Layer 2 of a small transformer language model trained on English Wikipedia (13 layers, counted from 0, width 64). Numbers have three digits each and are written without spaces.
A neuron's activation on a vector x is SiLU(gate . x) times (in . x), where the dot is the dot product.

Input weights of the MLP neurons that the questions are about. A number n stands for (n - 500) times 0.0011.
n5 gate: 598560350619529385638436198574548708298391601468570662600433482455500329348635596549483599688628372487490342534602769814318818542786341872536498434589332630492351578366473364665633636386266612
n15 gate: 460575432479617358252483469367428617408406512721634614419685077581429568515210255553479688431712386679768554573415490736492357569243867742621481339422610597367590323210358577436362489437521604
n25 gate: 503408690658494692640442180406723436285340691596346343781531436372623422278431491497560632469351458430701549547310406677429578506467138497248609625523341704602499552369394415725537674407653390
n26 gate: 431144412523506390616686523492355551126359337354499574468545437469817567382667408585538543719518615542448234107465586401237551534316708548059407591147491586612330455661332610415497355654527661
n33 gate: 747677641544215420647500569421409536390398481588470303738384661575467430525559242427498622608280472355485537602225749562533513628657683428504426772622530314276375346271473190397473365540101677
n34 gate: 551342507600437377554643610497608501208699193529475716343851427245815364710733564835659580301313160384493454463547264577392522491647545463405519571364453395710487554453588497403654390577501890
n49 gate: 704333550647454524434711462466872350282207518695488206408590253623434390597358553433457445602214544333444496388362648629381424515458537386177462433719547194356518343486601508554595660584579386
n59 gate: 279768535458538145344591388597357622525507423620484648615410625621346722382465459641525653499606609411407587408197611342513338381479588508493220688423456689514435468522504546528302681480522712
n60 gate: 654554302634657678321612332512771430565319539819561625257290347606758545517653400503366531449668639451654320605683372380335592459431407422211608477470430475576550407305357209602659533604443480
n68 gate: 378442670728510719686476432343711404553324600487370415670545435625344821574272464257458571665831659190626389650233476481215556519654529440426657355508547655455339750312676487975528730207629220
n70 gate: 231475565574417588325251577474571406791400603647361450535505588374281336117572687509546725586558336431311449545603364600241427615632617551427678304730750501270486431512317710680541483418629712
n72 gate: 299566409402350507788624698597549361546695647676355484406318554465500473361892409400610439515901292402470438368519541409608442638472450475667600426386490642546525423528316594568526556408630571
n74 gate: 581548412596654330398383409652476542586342792428302339596657642394573426673276477378343549467344396391371504388314607247339320759226725540553578287621503733367538640598215706485446252483452432
n77 gate: 597633565706614679499568448622499630533348726541579343702465601453528542409430393535313599364692407560564561543273649378359468514525587649241096626521279655793451202472440425642472721370503573
n79 gate: 487307383758530364639444342280533399435303602450515549867926496547797463363313518485492526472607404300718523270501381565548488432553334329625371536393545627706463388483406599418356503481405458
n94 gate: 538610468644348764553453525560145319379667624493392273779580442251315315491359169677524574518583605640466575448288595874361516947566320290327392598341596560572474229315841246554432537541605623
n102 gate: 816345640662496771725649667443698376706491339432651133785681704777597685538392454556568715712441789764231175652400503574772683609565584647470469537607407493414239507730456662497569330351526358
n104 gate: 742555159488355540165385319476327472299737341492623556610635709399563374381635729677651728391380421721471511352510607394449544401371516631302558304415578329524611688522497496466731635362442740
n112 gate: 661654428614484292322496936240411580539225573332589369419724414460551573511275496455637601433430712360389836382046715436342546347426691400631522230667282516426565518508434527481415507309362809
n116 gate: 267767321653492296563338675601549557431713559264509464366547235759723294385739418389649582532670698483674692445433482685786347553364537552487526239413532453599478429475531751562600477486434671
n118 gate: 565254407469202550699496597462446423450535500472327493559582314362616499148470506501616426528519569585746330799600419620263566619729228312494422680634330443692389383441337430354342448624732305
n122 gate: 606547595668741433779363418526735494293534592428504381473500434650362561112509368548653431289510433385528427539448664466435657371488661449473566510365606464467435556331619277394453637481462464
n123 gate: 415570533521390571609551446470726503309655440669287319588433516602246478349328432335716634300568561384258571467300641458585439593557555601424639403764832381692554309518323425676418403455912176
n127 gate: 674436341561496541343654352417410682556650625893595676641565565467713714593313235775581465301489304415592399648325499287463626768442431561482334460453369748579438585541654635449651556305640583
n131 gate: 585377724637473535545444664470522221426577427596280435580390473623600228409293424619748441534557174583473769306564549536587747349159465414451529319521463637515767467517300425296443584395651632
n135 gate: 637412596576682460557448667759621597717438370602305591458437628790604298356624497632506423570529527398591605410351259513343606117436583429447327577326814659248452467383330524577493624461489507
n137 gate: 714451527455448372340439513247382450546599450454423295359392699672510535607438406585407662412521747501563552329785384401667821294418577512328265386523580133659457607752430544616626547608575442
n153 gate: 601702616414716416598563512414503381348394253513579556616715647610742349476521278430422530590293515560394598333464653502469493432717418325297493529495291539535768416340456496561506512676528639
n162 gate: 438435565460515458626372495526410701483469340354535553519302732396569196341274394430417742527246470408732534640509440768456401400529383422421391328619445696328502550350247497482553426607758524
n167 gate: 650365458488437437483580281246607490289635427476726541397714399355502175576535620554619515345593509469258424462389526457616374319256574513492449565552280394456465794508342478578334614570574439
n183 gate: 365210585667720479475522537534537585591534829405409641483682407438331254747610401603679358639280291673523415320389384347365179521390751513690515419147913516309713528404440589263483443585710570
n185 gate: 590456663420588495581424277336255407403334555540678086500739311513502373295585638558438871520693736535181618505795806544543561592472489789611007402339670312315449510420253410573354858592573546
n5 in: 611412511579396517373176438324380345507647398514471544674591455392349618409447491404414448768646188521258757567642609472253445567550490867485550380412343397388419535379502448710589581151249567
n15 in: 385431631426584418590508555436598600609600484440611513727423384870265396811319353462409534447354522444743515490475383703676340660482873574607467467165634577306500354327217604389352326704596533
n25 in: 367604826573276581403301532482547495655605545581431426548576769709292549583212511386361615705592372737519556683686846381496328318428622522424623601378596268641468266407390699491565628505340603
n26 in: 308392638322587899562421245681808568331675591400421700485582555469771431397609489460376628171533363284660428229611518575360548534519579844367472521352370459575246422561606714599256474755310413
n33 in: 594467384246197330457690325479728517690473613411439419392428388430477760583340528371460302495696505366604580493442289563340728614496564278786296515422656648530568403510403494723631673602344657
n34 in: 176534690541422654462796354389440552418458407494640490386608445318639566655695472713587597363552364344483361398646693294551723687672391627405410542423479581730428481504723637398839319687524507
n49 in: 347488559537478669552712415574769300435570619515443203237444174558351485509348385511432196820246496467620291351578695459518352516524324506386696505450567590526594587569585386578618361479794255
n59 in: 453296373541430320357586749393597384595574522544418590519418531332374503696551522462659308301401480571591434485515404582570571532404716326648588542711661593832121630617291291328815398540365486
n60 in: 434526312651309707329570344420610205527165561620625472625544486471452456459448715272531558424404521522641593180589498420619491423620434615393664631570319665399499694436209436413818522524423333
n68 in: 351658515551574374497502407461614754494539673517534457554376535596229256663577316499293410208743160506670266413330734313730494612538461330516568882448342462763549399521554541129573253585548698
n70 in: 687506471469552465597626638468388293346567574554398434543539374698586592632414301292480290487436693526459519652562621429440586825301428329667583696502360577561387808624478352284477357770637334
n72 in: 565601521384495543456502499584652376537501734456281522454525673266636722458461522497625340509522463444249749461700715244668640313384390514614735514404579398458366509251640525464433527670586408
n74 in: 339641554544198443632392657524592471497595284685355322475438407638452574438644512418796495692562448670652382640480335572550568482752281580566541701335846487541471259707665380485651321424607528
n77 in: 634426397515588369596469385615308298415208463387578402437575390554574701652582542577434610338530365455434302619467435531172705710761462474707308456386469604447658831717441441313589581639595481
n79 in: 701419445514608744557425549115545104591607441476490526768525344523453443564400586788447304434705553459375490600498425341522537525668595614646414086492687440485250350328402636673497542514565409
n94 in: 465473593680522624400577584671451581543451290709576557561464619413399341431542611473410654590263243606443371332558678646747523247327040501764695546153476359656302580308617683315684826455618620
n102 in: 344531620423761485568556359633389417602621372710308709017554572400381712549829337558646618606661133381654496627480324181657562647223511308299544316477484501459444257379604318518578422460830357
n104 in: 360674254395596457304486273602404548666502530412806475408623468666386226522737651515458418348401635481395670548522473503457519582413241626494629670442765542425440531331342605497695607727392395
n112 in: 584360536564462572458683302583624495611375262301428437688488406476477482538519265622950391525205899443310667438452698130335564524391388564597291342800499287638345463413533488300586233288478620
n116 in: 426508650667460354532503511198283330536696508445653496374600214588667604454419342273565558510722359445398494498512385553518407632589109528492556221233401364469432396479591514336638504419538357
n118 in: 399485401596422532567327336282385551398361437456229258528813732246429499329455623467519551369649563793390409456733636538364494618599474283593416494370301507476634588429376738438335561666694420
n122 in: 427471356563653638488614776562524458331743543296497404412479734528446385400428333695577600615515423610412568695345357134416537549660585537304725478438822348359315488544529643456625479468444617
n123 in: 418529419596567233511674617451410328290732412746364467533424488273329525577394516616662497327489683482542615316094623449456292716486406436399372487420616588755476134602458428686568438230642503
n127 in: 450226613278472632617692449634583695423721125409424424378496504502557558628366294443443357567606528358341415434571450518666359453323614723590476421417616608740486835475354296248727377370654569
n131 in: 526552795820640497337442584402505433249490524528375352721582349678660559185431630450360396424391303361438449522476430512497610661446498693403440711380439698602802584472460516493541571672616241
n135 in: 496300387423256704722604582493651232342480687337877669425558266410653601492495723459788610450573637571528602554504459398591509622720410596604744545704336309870541520489659457459450492374248488
n137 in: 656384444643542387518451853632410389675490339687682408440338574476418530309535219474468580390655719554433569322434405504786748444388534314385412385491515447690590496736486495449711642341254412
n153 in: 542390464386579486366558437455587472565730423508510699688704409685799306510299578399515685491561381503561414145697562598287258429539575368573615638427554567573856487507635451560449480487668533
n162 in: 464423456355321448517423445604442543341537354604340518436395460608448270553628411458289440345466647524801483311212457681635677462338472402681567311418615475392384478632234401382544426640663613
n167 in: 549398479337558496479313489591574578483764612588511556406530563437469199600651398556640434357413593220402564470345427502826413467090565475514637638541358492449520550399367472541572440632514511
n183 in: 455237634450383372445523449546487474314370874346355439517272620474408366456667614759644246451305293473230302456414515382257420406364660487596539392505731567353526406330470466205351672623671357
n185 in: 542883461392475629403346427535298632422453827448401685664645298387318331723341275536499386460510689604635463201551177247537569407685593320323691206296509543437571500578541370323566230542434696

Each question shows a token from some text and the vector x that enters the MLP there. A number n stands for (n - 500) times 0.0042.

",": 346496478454607610451577565512474641433714492421623564530584545429429626501325407509343485400489277453549424412589578491643412522314658655561579605333568328629511306542428324487433357499553458
Which neuron fires most, and how strongly? n15, at about 1.4

"|": 234576503481504379499318692468440559469428410598360598592453523502289592454561502213489429590283434585471542514627565462517424767424393386550586521488475565315480604593511539531659496518487393
Which two neurons fire most, strongest first? n70, n74

" -": 514550487387333555510595469578551628424583384357674586657596541556265566551399430459441505593423286402522570427573520487527457525362624534506612385469442506638305361704584171505512553564465380
Which neuron lights up most? n118

"6": 403548525795408442444552407553450592446376571374455255483399688473546390403397484387468508415569317573650468548460722399604377357685449465498536566553562578418580367552515410320541309392515686
Which neuron lights up most? n74

"ch": 447565382825542534689455477571410598503637412413537632576466459355429561659549638398583418515531415513362415464727623570330390473516493641468654420379453435389616462416340598538481640371380516
Which neuron lights up most? n5

" N": 459536596463430578562489631350364493526832482323374507561504620666511449372476560491518433598462600549575384741524235457567463445419444343454554573593397633531482367551532504554480451337453417
Which neuron lights up most? n102

"on": 387478385719680454608537572565609545490710524475522490422423461485387576671523655359365429629493585510548483418687329401544670485554702481551244514662561389562485431751552445459488642443422386
Which neuron fires most, and how strongly? n137, at about 1

"0": 456526540687461501426425362456504435660519558369580315447613508407417503373404441549344568459303396508525462333419598350468480426584367456333287788540468472610521477328374210431369442420383571
Which neuron lights up most? n25

"i": 445511394494590579591454429479432566499556727556303431553554571602540458570563622640330531521564689443410428256652349466376559401566513612567675667356378488504447474777554290396386556403573464
The three highest activations, in order: n26, n185, n112

" and": 368552648475546751528432546446373474329615418428485661533548532426616640616426466398326464440499403256460476486521447492656418270349436512569319583364510275620653484505429446530547352578581366
Which neuron lights up most? n34

"°": 605435671516472530670356322383661652415356466480591376670528415628358452404448476469451429563728429649505415511492601584394453486458658575566498629507428562529363433440552249515595788385381505
Which neuron lights up most? n5

"k": 409597539612525444569522403558585506483708472503543445490451597594436575635445489425584505438462555371456353263769618457488313414589556432540528576417380645518624371523426565271571653289536403
Which neuron lights up most? n153

"wn": 445465690592424653526671433490375383571638634556628300495331398451601595562523845545387436431456544451452490404366564532411379452517598346448541548499538512325480392542518268576451525454426278
Which neuron lights up most? n49

" |": 462687392334345428660360644434552606495457423578468532445469487510421653513512494355489416522561420497380385510749548501709592688572640400526766586459575439380434503692470388580508286401488251
Which neuron lights up most? n72

"wo": 421602454670491628692496453466415514429652718461514481640312360460610416462555578747337483460432481423357516352483584548390681377586512474587403413398493445367447471759577434409479638594330438
Which neuron lights up most? n185

" K": 504518498551440447646505641258533566506697363451551393540350562677554540589515520717421475526278592375533320521639584433494419558413494407531559401392393628548574478566396487555535545259450582
Which neuron lights up most? n127

" An": 597505334543459501556614610494519473632626534449576585539713481691438619626448526520416404578407530421637366769632501407411623619553488419416483609583504522720632398471554490484443558407258626
Which neuron lights up most? n162

"u": 441470393433608402511508604591477551544724671601650471585545541722461506677580502519347501478459688493606442290532349451533537335531461660593630544363304486521469323626449441645443526398561513
Which two neurons fire most, strongest first? n118, n137

" Y": 328618490428429606608585645427579388464449603448525517533407504621556469372537611697393385393432732508495473557625507428173459722369655431549644378462344537533566322400477528574484426422512510
Which neuron lights up most? n70

"ly": 423533587544579646564396493501433544458709474530612743535605360422511408676414629351321262530638488457434525525488590563605528448375423389381588622441284336427625341487519305395546425571465553
Which neuron lights up most? n167

" 9": 486558488635580510656471506409567424421545567400563409418481439519118432491481386390597583359216441360524561502682618420409503452396517383595371373606467497502495439553607236421527530669289381
Which two neurons fire most, strongest first? n49, n112

"og": 383682593491497439574592414450598555547397503433424523393447556399463629492457507433286260391472734511516480602667397441380314610638616650420458470361426518489591389303613463291497695461434479
Which neuron fires most, and how strongly? n167, at about 0.25

"ou": 510574452321472497483296228584384470510576501605385505357563487438431512540498519509354467427575680627521495473553238363431476265259433662574549540457537382419680315623524519419527633421458446
The three highest activations, in order: n104, n185, n34

"ri": 518380433433571459506502485549419503555693613450570460483378561406518600792626477347256591615381655459716537403584310556482514626467445420449377567535397415486521442565484438476403496278488415
The three highest activations, in order: n137, n131, n122

" 4": 441569410590599557671505501418613437264555419377472627373484622579058512528511352500627657352325495457544545495552542413359442549358607410565594390503493474422510433600529368388529635666392395
The three highest activations, in order: n122, n183, n123

" De": 512556507442615562476501386549218510619366707478567635612447507499558288586431552746438533425522500568524561659673446403434495565493545555626465452528575571331563387562467359731422410413294481
Which neuron lights up most? n185

" (2": 454540493274538286545539500461553594338365369357641416464431656477195453477449375521696612453377530550564567287431466700378427396420438520698504465495365358521518455720505490599450546639497394
Which neuron lights up most? n162

"ed": 319435526553490515482592454664592435439612512582339428477441472433524635615459664504497363383437529487383402468603474665764558425486470465396393741622636373373456426738565390480534570304367380
Which neuron lights up most? n49

" Nov": 491501640294399423686721486434376645538576707420544654547517449491209360568483618586549309571630684488521471392476293455485455631387559486470421481631519508383518253405519536641444431471579473
Which neuron lights up most? n183

")": 454435344475555533574617689454404425538345436508435565600513647434317555624560479555318425508387257487590587553470476547636473213459556516431567596484350560663339380601789498546450456552546515
The three highest activations, in order: n116, n104, n59

"a": 464468258513580454394471491449314529419542527483392350608589594618411490753551680625578485449563662556513541634638476441481488335494373627518661664460360530566398395636656377365478468465599463
Which neuron lights up most? n104

"a,": 346568516539551577412507599409387653479622619444603640614576531471442638498444366612275506363507331517542452408599498496667396571423657650553393621275579511657478327475505273511459389547635555
Which neuron lights up most? n15

"Y": 276649480308460514599417575436450293515475584453481426537407367523539557339646541607380451472385645432479368445514482515270422874411608461485578542455377591535594334386502389562474436444504503
Which neuron lights up most? n70

" 6": 448612441553593522671521529408613403316597512435456502363441559529082473467467360478636604398322451457514481546656581432343492515372539395574524397508443444477540460578596255350564588672325347
Which neuron lights up most? n122

"R": 230407455509473681617374385510529531717355301553627453645468645461500541462564536614596674616472531482612473434436417403638358466365603474362399501538641368647456347546533453636423588426414455
Which neuron fires most, and how strongly? n102, at about 0.46

" P": 450619780513425582631405677429514539576642278355321484570361510720495406474420586742437354461334403525605532617455386477449528493372377431375615422409446568507560469499405423546464557363391481
Which neuron lights up most? n131

"4": 336614578540449553659256602417549448548424498340430379388503504595360455430526329486702283560498448510458406697491625563515393671567498445582655488488618521306474567598308265439555287510517422
Which neuron fires most, and how strongly? n70, at about 0.76

"ie": 359377270517584580540499370606255637347523530454570540646544479689407469674496627551385418544684546569477481539550591464690488392395320512478562499496524453515602411582622448371340329566540307
Which two neurons fire most, strongest first? n33, n112

"-": 454456558496494554470485452556423551457637494511364470632638584584461424515462818484359634600239407588451504384541426326426480370380400587450798657507432488662445528601249527563485565474385459
Which two neurons fire most, strongest first? n25, n104

"it": 433491542428525416659558709623609545620714433548582648554583618349383582631343527471425451495433527590485508352542292538438480555545464556535385603664328511352428337613445351343538428357425322
Which neuron lights up most? n104